Layer 11 of a small transformer language model trained on English Wikipedia (15 layers, counted from 0, width 128).
A neuron adds its activation times its output weights to the MLP's output. To switch it off is to set its activation to zero at one token and run the rest of the model.

Output weights of the MLP neurons that the questions are about. A number n stands for n times 0.0036.
n41: 23 16 -13 38 35 -62 -3 -8 -41 23 6 -20 7 -13 21 -9 -8 24 6 -14 -15 -3 36 -37 16 -32 8 8 -25 -11 -15 -18 -3 19 12 13 -5 -19 22 -18 9 -7 -14 -1 1 -21 1 19 4 7 7 84 14 -6 -1 11 2 -19 -4 -17 -14 -8 -23 38 -20 -23 16 -21 -16 9 -7 14 -26 2 35 -10 -3 1 50 4 -8 3 -32 9 -6 13 20 -45 15 -27 -5 10 46 31 -4 35 -18 -17 11 8 11 8 28 20 -6 12 69 -1 -20 -7 -1 -1 2 -20 -1 -61 44 -45 -4 -12 6 8 9 -9 -9 6 17 25
n82: 6 -2 -9 -41 0 -40 -45 26 32 7 -23 -4 15 16 -10 6 -10 -21 -3 -18 32 -4 10 -15 -5 -27 2 14 16 -15 52 11 4 21 -5 -14 -9 3 11 4 -4 13 12 1 -24 -3 -4 -4 -6 -4 -12 42 -3 -31 -18 7 -4 17 -9 -12 -95 13 -15 -20 -9 -7 27 -4 -46 -27 17 -21 25 -20 34 -24 4 4 -11 0 -17 -8 28 11 -20 13 58 -8 -23 -7 -7 -4 -5 -20 3 26 17 16 -9 19 -5 -6 6 8 -28 15 -30 2 3 29 32 9 -16 -4 -25 22 36 21 -4 7 -11 -22 -13 10 -18 8 13 30
n93: 26 30 8 21 4 -6 20 25 -33 34 -30 19 17 5 -3 15 15 -22 -29 1 26 -15 37 -3 4 -16 -31 14 -21 -21 28 25 -16 21 0 1 19 -21 -8 -9 -11 8 4 5 30 -14 18 -11 -27 -30 32 55 11 6 1 -22 -21 -9 4 5 7 -15 -14 17 -15 -4 -13 6 -2 11 -51 13 9 -1 -15 -16 2 17 11 20 7 -17 4 9 18 45 31 23 28 28 -19 2 29 -19 -6 -16 -9 27 -27 50 11 -13 -37 15 4 20 -13 -24 -34 -9 3 -4 21 9 -27 25 12 -4 2 -2 5 6 20 16 -9 -4 -40 -25
n133: 24 -2 15 9 19 4 -33 -23 -3 -7 1 -2 -24 1 20 10 12 -37 14 -18 20 -5 2 3 0 0 -24 3 12 9 11 -4 11 43 25 -19 -8 3 15 -4 10 12 12 5 -18 9 -3 30 -8 -44 12 -21 16 -26 58 6 9 23 -15 -34 -28 24 5 5 8 29 23 34 -10 -1 -21 -15 -1 -11 0 20 51 1 -13 19 -26 -29 24 -10 5 9 -12 8 -3 -2 25 53 60 -8 -40 -3 -24 6 41 19 -33 -2 14 53 14 16 -35 6 -31 -8 11 -16 -11 -15 -1 28 -29 18 -19 1 40 -7 -5 -18 -30 30 -51 -15
n134: 32 2 -17 -30 -58 -13 -45 18 -3 -7 -14 19 0 -12 -9 -14 -23 -15 -72 1 -46 37 -11 -18 -20 10 -5 -24 -34 -6 21 6 -9 27 -8 -18 -49 19 43 16 -5 43 31 7 -41 -11 31 -12 40 21 -8 -3 7 -19 23 -4 -27 -32 7 14 31 -30 57 -2 -10 23 -11 -10 23 -2 -22 6 10 22 -25 -25 39 -19 17 -21 -11 -13 -57 -28 -47 11 -44 49 -3 15 19 -26 -15 -5 5 0 4 -17 -12 47 -22 26 -6 -3 -23 19 -1 35 19 -16 0 -18 -19 -24 -19 2 22 -36 8 -3 5 54 -1 0 12 -56 20 1
n154: 7 47 7 34 -10 6 10 -20 35 4 -14 -52 2 -10 7 0 37 9 27 -3 -18 29 41 14 -13 -30 -50 22 -36 8 15 -12 -20 13 5 16 -22 20 39 7 -25 4 -6 -11 -29 -35 -29 21 10 1 11 59 16 33 3 -9 17 16 -3 -7 49 -9 34 -6 -13 19 -24 -5 7 -11 -11 11 6 11 6 4 5 13 16 -5 6 -15 -16 21 24 -17 1 -11 -22 1 -12 8 61 -2 -9 7 2 -30 9 0 12 20 17 -12 15 14 -13 15 -8 -23 14 15 9 10 27 -14 6 -11 -13 7 34 -12 2 23 24 33 -50 -11
n173: 26 -19 29 -19 -41 -46 -12 -25 50 11 -6 -26 34 -34 -6 -5 9 -14 -22 -19 -38 19 -21 -2 -6 -57 1 -49 -6 50 18 -31 -13 -36 -12 -2 -24 -9 -13 7 9 -33 -8 -14 31 0 -22 -11 28 23 7 -30 15 -2 -44 -4 21 23 15 20 -38 -8 -22 -12 9 -4 6 31 -27 -21 16 10 -22 -17 -16 -13 21 12 -19 -2 -5 39 -5 -26 0 26 -9 12 24 7 2 -15 -24 0 -22 -72 1 39 25 40 9 -36 1 -5 26 14 1 -20 -27 -10 -19 -8 -42 -26 -22 -15 1 36 -6 2 -5 -22 -7 27 2 24 -10 -7
n211: -13 -21 -1 5 14 79 8 -6 -10 27 9 18 -8 5 30 -12 -13 20 37 3 -44 21 53 -4 -7 -4 16 -15 -4 -8 -1 15 9 15 -4 9 -5 2 27 -18 -3 19 -3 -3 10 2 -1 8 4 6 8 0 2 20 -16 4 28 11 -27 2 76 19 56 3 9 -32 11 15 10 12 -29 -11 20 14 -18 33 32 -5 -28 4 -16 -7 -14 9 7 -9 -19 -11 2 2 -14 20 -14 -8 5 17 28 13 -3 4 7 -37 6 -1 12 -37 9 -14 -12 10 -32 -1 1 -8 2 -20 -6 10 -10 -17 10 -5 -37 -60 -3 -19 24 -49
n224: 15 27 -22 -9 -18 -33 -33 -8 -8 -8 16 5 12 33 -7 6 -30 11 -54 25 -8 -9 21 24 4 -6 -1 -16 -57 39 -3 8 35 -39 6 -33 -52 -40 -7 -22 2 1 1 -4 -16 4 47 23 -16 -17 8 9 14 6 43 3 7 16 -7 8 -9 -13 -10 16 6 13 -12 -15 -3 27 -14 3 -22 -15 1 -29 13 -19 25 -29 33 23 8 -27 -22 -16 1 -16 15 -3 1 1 -11 13 2 -34 -19 16 -5 25 -11 -41 -22 34 26 -4 -13 -8 -3 10 13 -13 17 17 3 72 9 -9 -25 56 -13 15 -16 15 -12 -28 -13 34
n306: -41 9 8 12 16 -55 -13 -3 -31 21 12 -8 19 15 45 12 5 -1 29 22 -76 30 2 29 -42 43 -29 -53 23 -5 -6 15 -21 -4 22 -28 -28 -26 -19 17 21 2 -43 -5 -48 15 35 10 -56 8 20 31 18 1 1 22 13 -4 -12 -7 -75 -5 3 -11 29 -2 -19 29 33 8 -26 1 -17 -8 0 -45 13 -3 -3 -8 34 -1 2 30 -7 7 -4 -38 4 -32 -18 -6 20 22 -22 -6 30 -38 4 2 12 44 -4 -5 -12 -3 17 11 -35 28 -60 19 -29 10 -1 26 3 14 9 33 -8 38 34 -25 -19 18 1 17
n309: 32 -3 -1 -18 -50 6 31 11 1 2 -22 -6 -21 -22 -39 -11 -5 7 13 -35 -47 -25 -22 9 2 45 -24 -2 6 1 16 -33 -40 -3 -4 -23 -15 -29 -12 4 28 20 -36 -27 -27 -24 -5 13 4 38 -46 -63 -14 29 -5 9 -28 -8 -8 9 23 41 -24 21 -31 -12 -4 28 4 4 13 -6 -15 1 -1 7 7 6 13 -13 -25 15 38 64 -10 -23 7 -22 12 13 12 8 -1 45 4 20 15 38 2 0 -17 1 14 9 -5 6 35 -27 11 -24 -5 -12 -14 9 31 18 9 -18 36 -11 15 -14 -12 -11 -8 5 -25 -21

Each question names a token from some text and the token that comes next. It shows the activations a of the neurons there, in the order above. A number n stands for n times 0.14.

Then comes g, the gradient of the next token's log-probability with respect to the MLP's output, scaled to length 1. A neuron's effect is roughly proportional to its activation times (output weights . g). A number n stands for n times 0.0047.

" [", then "exp"
a: -2 1 -5 0 2 13 -1 10 -15 -4 0
g: 7 13 27 -14 25 7 13 -1 2 9 7 16 2 4 -7 -25 22 -6 5 -15 -14 -7 12 -25 -18 26 -42 13 -6 -13 0 -3 4 1 3 28 -29 -28 24 22 -7 9 12 29 -13 -2 -9 -10 6 -18 12 12 -19 6 -13 -51 -33 -28 38 -12 0 -5 10 6 -13 -14 -7 8 -20 42 -24 -3 -8 -11 26 16 -4 -6 -15 3 2 18 18 5 20 7 18 -22 30 -20 -31 -18 19 -25 -2 4 1 0 -31 12 14 21 18 1 7 -11 -41 -16 -13 -31 28 -5 -1 -30 20 4 23 -9 -6 -32 50 -15 -24 0 -24 -33 -21 17
Switching off which neuron hurts the next token most? n154

"g", then "ine"
a: 1 1 1 2 3 2 -2 4 1 1 0
g: -5 24 -17 -22 9 2 8 -13 16 3 -2 7 -7 -32 43 -6 14 -30 -20 0 -10 -34 -34 21 8 -36 30 -1 -9 6 -1 -14 18 14 25 9 2 -13 1 6 9 8 21 -23 -8 -3 3 24 37 -2 -19 -2 -17 -24 23 28 2 4 2 -38 -7 5 -47 4 22 -17 -33 32 -29 32 -7 2 11 13 -28 8 7 -17 -10 -13 0 -17 -11 5 -3 8 15 3 10 -22 8 1 24 -33 -18 -31 2 -1 -11 21 1 -21 -33 24 -2 -11 3 11 -27 -20 14 22 -25 21 -3 9 -18 -31 6 24 -41 17 -28 -8 0 25 -15 9
Switching off which neuron hurts the next token most? n133

"il", then " Cor"
a: 3 2 0 1 0 2 5 -2 0 -1 0
g: 3 -5 0 21 0 -1 -2 -33 -6 -13 -24 -8 -3 -5 7 14 33 -24 2 -9 1 4 9 7 43 9 -19 -6 -11 -27 -3 15 -31 -5 -9 1 9 13 -37 -31 -3 -15 28 8 8 -21 -7 4 -10 20 -27 6 7 26 10 28 7 -5 11 22 -10 2 -37 27 -35 -32 6 14 17 -28 15 -6 -19 -25 11 38 36 -1 -30 -18 -37 -16 9 17 12 -30 31 -13 8 23 -5 3 -16 -1 -20 10 -21 21 6 48 -21 -2 -4 8 -13 6 -15 -25 6 8 35 -29 -21 -20 0 13 10 3 31 -7 5 7 -1 19 17 9 41 12
Switching off which neuron hurts the next token most? n173

" the", then " Car"
a: 0 -5 -1 0 2 1 2 62 -17 0 2
g: 12 37 39 14 14 -13 6 -30 3 -20 -5 -11 24 -23 6 3 7 0 6 -7 0 5 18 -2 9 -2 9 -25 -4 -3 -6 4 0 -20 -16 13 42 8 -4 -50 -12 1 4 13 -21 0 -7 14 -23 32 -26 7 -10 42 -9 11 -1 19 -6 20 -13 8 -29 -2 -41 -9 -15 5 30 -1 6 -9 1 -15 6 30 36 14 6 9 -30 2 29 14 -6 -4 -9 18 18 0 -17 4 3 19 -28 -40 -12 -16 -7 -5 10 -9 -22 24 -27 -28 -23 -51 -12 -16 24 -26 -6 19 2 -14 31 9 6 -20 11 -13 -10 -18 23 -11 47 4
Switching off which neuron hurts the next token most? n211

" flood", then "ing"
a: 0 0 1 -2 -1 -1 2 12 -3 0 0
g: -9 -13 11 14 -13 24 -7 -17 25 23 3 38 -1 11 7 2 -3 13 7 14 -5 -10 -27 3 -13 -15 -22 24 3 15 23 -27 -29 -31 42 10 31 10 27 5 -3 59 6 -28 13 14 3 36 8 -17 -30 14 43 8 -1 5 35 -18 -5 -22 -2 -10 3 11 5 5 -3 -2 12 13 10 -7 1 13 -27 -21 -21 -10 35 20 20 -6 -34 -1 -18 11 14 -12 0 -21 -19 0 20 15 17 -1 1 -18 -25 -25 -22 -2 10 48 -4 -20 -7 -2 9 28 4 -33 -9 19 27 8 -34 7 -11 -19 12 0 -9 -6 -24 -10 -25 8
Switching off which neuron hurts the next token most? n211

" experience", then " on"
a: 2 -4 1 -2 -9 -1 -2 -2 0 3 -1
g: 11 11 -21 21 5 -16 -2 -6 3 -24 -6 14 -9 -14 1 -20 -8 -48 -13 -30 -11 -57 -26 12 -10 10 11 17 -9 53 9 -12 -26 23 63 0 9 7 0 -2 -10 -1 14 19 22 -2 0 6 5 -10 1 -4 -1 -29 27 -3 -36 -9 13 -6 10 -12 -23 7 14 -1 -11 -30 6 -4 4 12 17 -11 -9 10 -27 19 -6 1 -20 -18 17 1 -54 30 -3 -9 -26 -2 16 6 -4 -12 -13 -16 -9 26 -10 2 -24 12 -13 -12 14 -8 -8 0 4 31 2 7 -16 6 -39 0 -19 8 27 10 -22 -33 0 23 6 25 -25 -31
Switching off which neuron hurts the next token most? n211

" the", then " name"
a: 1 -5 1 0 0 2 0 6 0 -1 0
g: -17 -33 -25 -7 -8 1 15 32 -19 18 19 1 13 0 -24 -9 36 48 -7 20 7 7 3 -10 -4 -26 -13 -20 9 -18 -18 -6 -9 28 0 1 -3 11 19 40 2 -15 17 -11 10 22 8 -1 -29 -26 -18 -6 -6 -9 -14 7 -3 24 0 11 2 27 1 -21 -25 -12 -2 -2 -3 -11 22 -5 6 6 -14 -19 -8 -26 -12 -11 11 -3 -18 -42 -26 30 23 -13 -26 35 11 -21 12 30 -64 26 20 12 -20 -12 -6 6 5 13 11 10 15 -12 -6 29 6 28 -8 31 -21 10 1 -22 -13 40 -7 1 -20 30 -15 -19 1 -7
Which neuron, switched off, raises the next token's probability most? n82

" |", then " Archbishop"
a: 1 0 0 2 0 0 0 -3 3 0 0
g: 9 -21 10 -24 -34 1 -19 -4 30 7 -6 5 24 -14 -1 11 20 -10 28 -2 -8 25 -20 1 6 8 -8 1 18 15 -27 -22 3 -22 -18 12 -1 -11 43 2 -14 -33 -1 -30 8 -2 -18 5 -12 -27 14 6 -17 13 8 14 -11 3 -20 -18 -10 8 -19 17 -6 -10 -48 17 -7 -18 -23 26 0 -23 -15 59 19 34 -4 9 -24 -16 -6 9 26 20 -6 0 -23 4 26 16 13 17 -29 13 -2 29 -6 9 -6 22 -40 5 -4 -9 11 16 -40 9 11 31 -23 -9 -7 -9 -7 -9 -4 15 42 -4 17 -29 27 18 27 6
Which neuron, switched off, raises the next token's probability most? n224

" ", then "CA"
a: -1 -2 -1 -5 0 1 2 0 2 0 2
g: -2 -2 -14 -20 -37 0 -5 28 -10 -11 3 -10 6 -24 0 2 54 1 -24 -18 2 10 -2 2 2 7 18 4 -15 20 -48 -20 -15 -20 -11 56 0 -6 -7 -8 -46 6 -8 -22 11 7 19 37 -31 40 -15 10 -14 -16 -6 32 -9 37 -12 14 18 13 19 15 14 -2 -1 4 8 -1 -6 -10 8 2 -28 16 3 0 2 18 14 -24 -17 1 -8 1 35 -11 -3 9 16 -22 -18 -3 21 -5 1 -11 6 -5 2 -2 -22 5 10 22 22 -34 -1 19 16 -34 18 3 6 21 5 8 36 -45 8 -1 -43 5 16 10 -6 26
Switching off which neuron hurts the next token most? n133

" the", then " public"
a: 0 -1 0 1 -1 1 0 47 -10 0 -3
g: 33 -8 25 -6 -18 -16 -17 -4 -21 -1 2 10 13 -32 14 33 -2 -26 14 -30 13 8 -30 -7 -9 -3 -6 1 -8 -24 -21 -3 54 -9 14 21 -2 2 7 -19 7 3 -13 14 -25 -8 15 -44 -10 -20 24 -9 -27 -24 40 -8 -15 16 -2 -29 -13 5 -22 -17 7 -11 3 41 23 -16 7 24 22 6 -2 -31 24 13 -22 -49 -31 -10 9 -4 5 18 -29 -3 -22 -24 1 -17 9 -3 24 19 -25 9 -4 1 35 13 10 -2 19 18 -10 5 45 1 0 6 25 -12 -15 -32 -9 -10 5 -15 -12 7 4 1 13 13 7 -22
Switching off which neuron hurts the next token most? n224

" Angeles", then ","
a: 2 1 -1 -1 0 1 1 5 -2 -1 -10
g: -46 25 18 -7 -30 30 6 33 -11 7 7 -25 -20 3 -6 -21 -18 3 -4 -3 15 19 -10 7 -2 4 9 -24 -41 7 -11 6 16 -18 15 44 11 8 -15 -30 -8 11 23 1 5 -37 34 18 -16 -5 17 21 10 11 1 17 74 -3 -7 6 1 -2 -18 -31 16 -16 -1 22 5 -28 -14 7 7 16 15 1 -25 5 -11 -25 13 -13 0 4 10 -12 21 10 8 3 4 13 9 -4 37 2 -2 12 4 -26 -15 -4 -21 -35 17 -12 3 -3 -26 30 -13 -3 15 -36 -31 24 -22 7 14 -10 -5 -16 10 12 -11 -8 -25 -26
Switching off which neuron hurts the next token most? n309

" live", then "s"
a: -1 0 0 -2 0 2 15 0 2 0 1
g: 7 -14 42 -3 -16 16 -5 22 -3 -2 -3 -21 3 7 -29 5 1 25 11 20 10 -42 22 4 -43 13 2 16 6 -5 -1 13 -9 -23 -63 -5 -11 2 8 1 14 -6 20 5 -25 53 1 -1 22 9 6 -3 -1 -16 -9 -17 36 -1 -15 12 0 -19 0 -15 -22 -4 -25 -6 15 6 -14 -10 18 -7 5 12 21 6 -8 17 8 -5 -4 -8 15 3 12 13 -23 3 9 -55 15 -3 7 -1 1 -15 -4 0 -8 -7 -10 -3 14 19 10 2 6 -9 -11 -41 3 34 64 -18 29 -4 0 30 17 10 21 -26 -1 -6 47 25
Which neuron, switched off, raises the next token's probability most? n173

" feed", then " off"
a: 0 3 1 -1 0 0 18 -3 -1 0 7
g: 6 51 -14 -20 15 -16 -6 -31 -14 -29 7 -10 -54 -24 3 5 -2 -12 -18 -19 -20 25 -25 -12 26 4 11 2 -12 13 -3 -24 22 38 54 -9 -27 -15 -15 7 -6 7 -15 -29 19 -16 -17 13 -2 -5 -11 2 -7 47 21 -3 -36 -18 15 -7 6 -1 -6 5 26 19 -4 21 -17 -6 1 4 -5 -2 -4 -6 -12 -18 0 -9 -1 -12 -3 16 -33 -5 -18 5 31 -6 0 29 -27 -14 3 22 4 15 -11 16 18 8 -3 -29 10 0 -4 9 -9 -16 -1 42 -26 -11 -43 9 -4 -5 22 -16 -19 -20 -29 17 21 18 -15 -7
Switching off which neuron hurts the next token most? n173

"3", then "0"
a: 1 1 -4 0 -1 0 0 -2 0 2 -8
g: 11 -1 12 -40 0 15 -16 6 -16 20 12 14 21 3 -3 2 17 9 9 -37 14 -6 -10 13 0 -31 7 -2 -6 -1 12 -7 4 10 -17 38 -18 5 -36 -82 -17 -9 5 -23 15 29 -8 -6 23 9 -13 4 8 15 -16 25 25 1 9 -3 -2 8 -34 -39 -7 6 -13 6 -3 -11 -9 -20 -2 -5 1 4 16 21 16 -15 -3 -16 5 26 24 18 -1 -10 -16 -4 1 -10 9 -15 24 -39 11 -8 11 -28 4 -9 -51 -8 -9 -3 15 26 6 10 -11 5 -1 18 -35 29 32 20 -32 5 -32 2 -21 23 -21 19 21 -11
Switching off which neuron hurts the next token most? n309

" of", then " Southern"
a: 2 3 5 3 1 3 -1 7 1 0 2
g: -16 4 10 -6 5 -5 -15 -16 37 -3 -12 -21 13 6 17 19 19 14 -25 -7 4 -21 -3 -6 -4 -14 -22 32 -20 15 -18 -32 8 6 11 -23 -33 6 -3 -6 13 34 26 -34 -3 -12 -38 -26 -4 -1 24 10 -6 16 3 19 -3 -6 -12 32 8 14 22 -24 24 6 -10 38 8 16 -10 2 -2 41 15 19 -38 -2 17 -22 1 -2 -10 -26 -8 -15 27 -22 -1 23 -11 -2 -6 12 18 -13 11 6 11 0 -6 6 -22 11 -38 -10 6 38 10 -9 20 -15 -10 -29 -2 -24 -11 -21 -17 11 -38 -24 39 31 34 27 -5 13
Switching off which neuron hurts the next token most? n154

"s", then "."
a: 0 0 -4 0 1 -2 2 0 1 0 1
g: -13 1 -7 10 13 -21 13 -27 19 -3 7 -7 -24 1 16 -8 19 -26 7 -10 8 26 -14 7 -24 18 21 0 -20 7 -42 -11 44 -12 3 -28 22 16 -15 29 25 27 -10 12 -4 -58 -18 10 19 19 -13 -8 7 -17 -27 2 33 -17 3 43 -4 24 32 -17 31 -25 -13 -13 6 29 6 3 -31 -4 -15 6 -9 -35 -14 8 1 -11 -17 9 -19 -35 -5 14 4 -8 11 23 -8 -8 3 -5 10 0 -7 1 23 -3 20 -6 32 12 3 -17 17 -27 -6 1 13 51 -24 44 7 -7 7 10 -3 -7 2 -4 -25 -6 16 -8
Switching off which neuron hurts the next token most? n93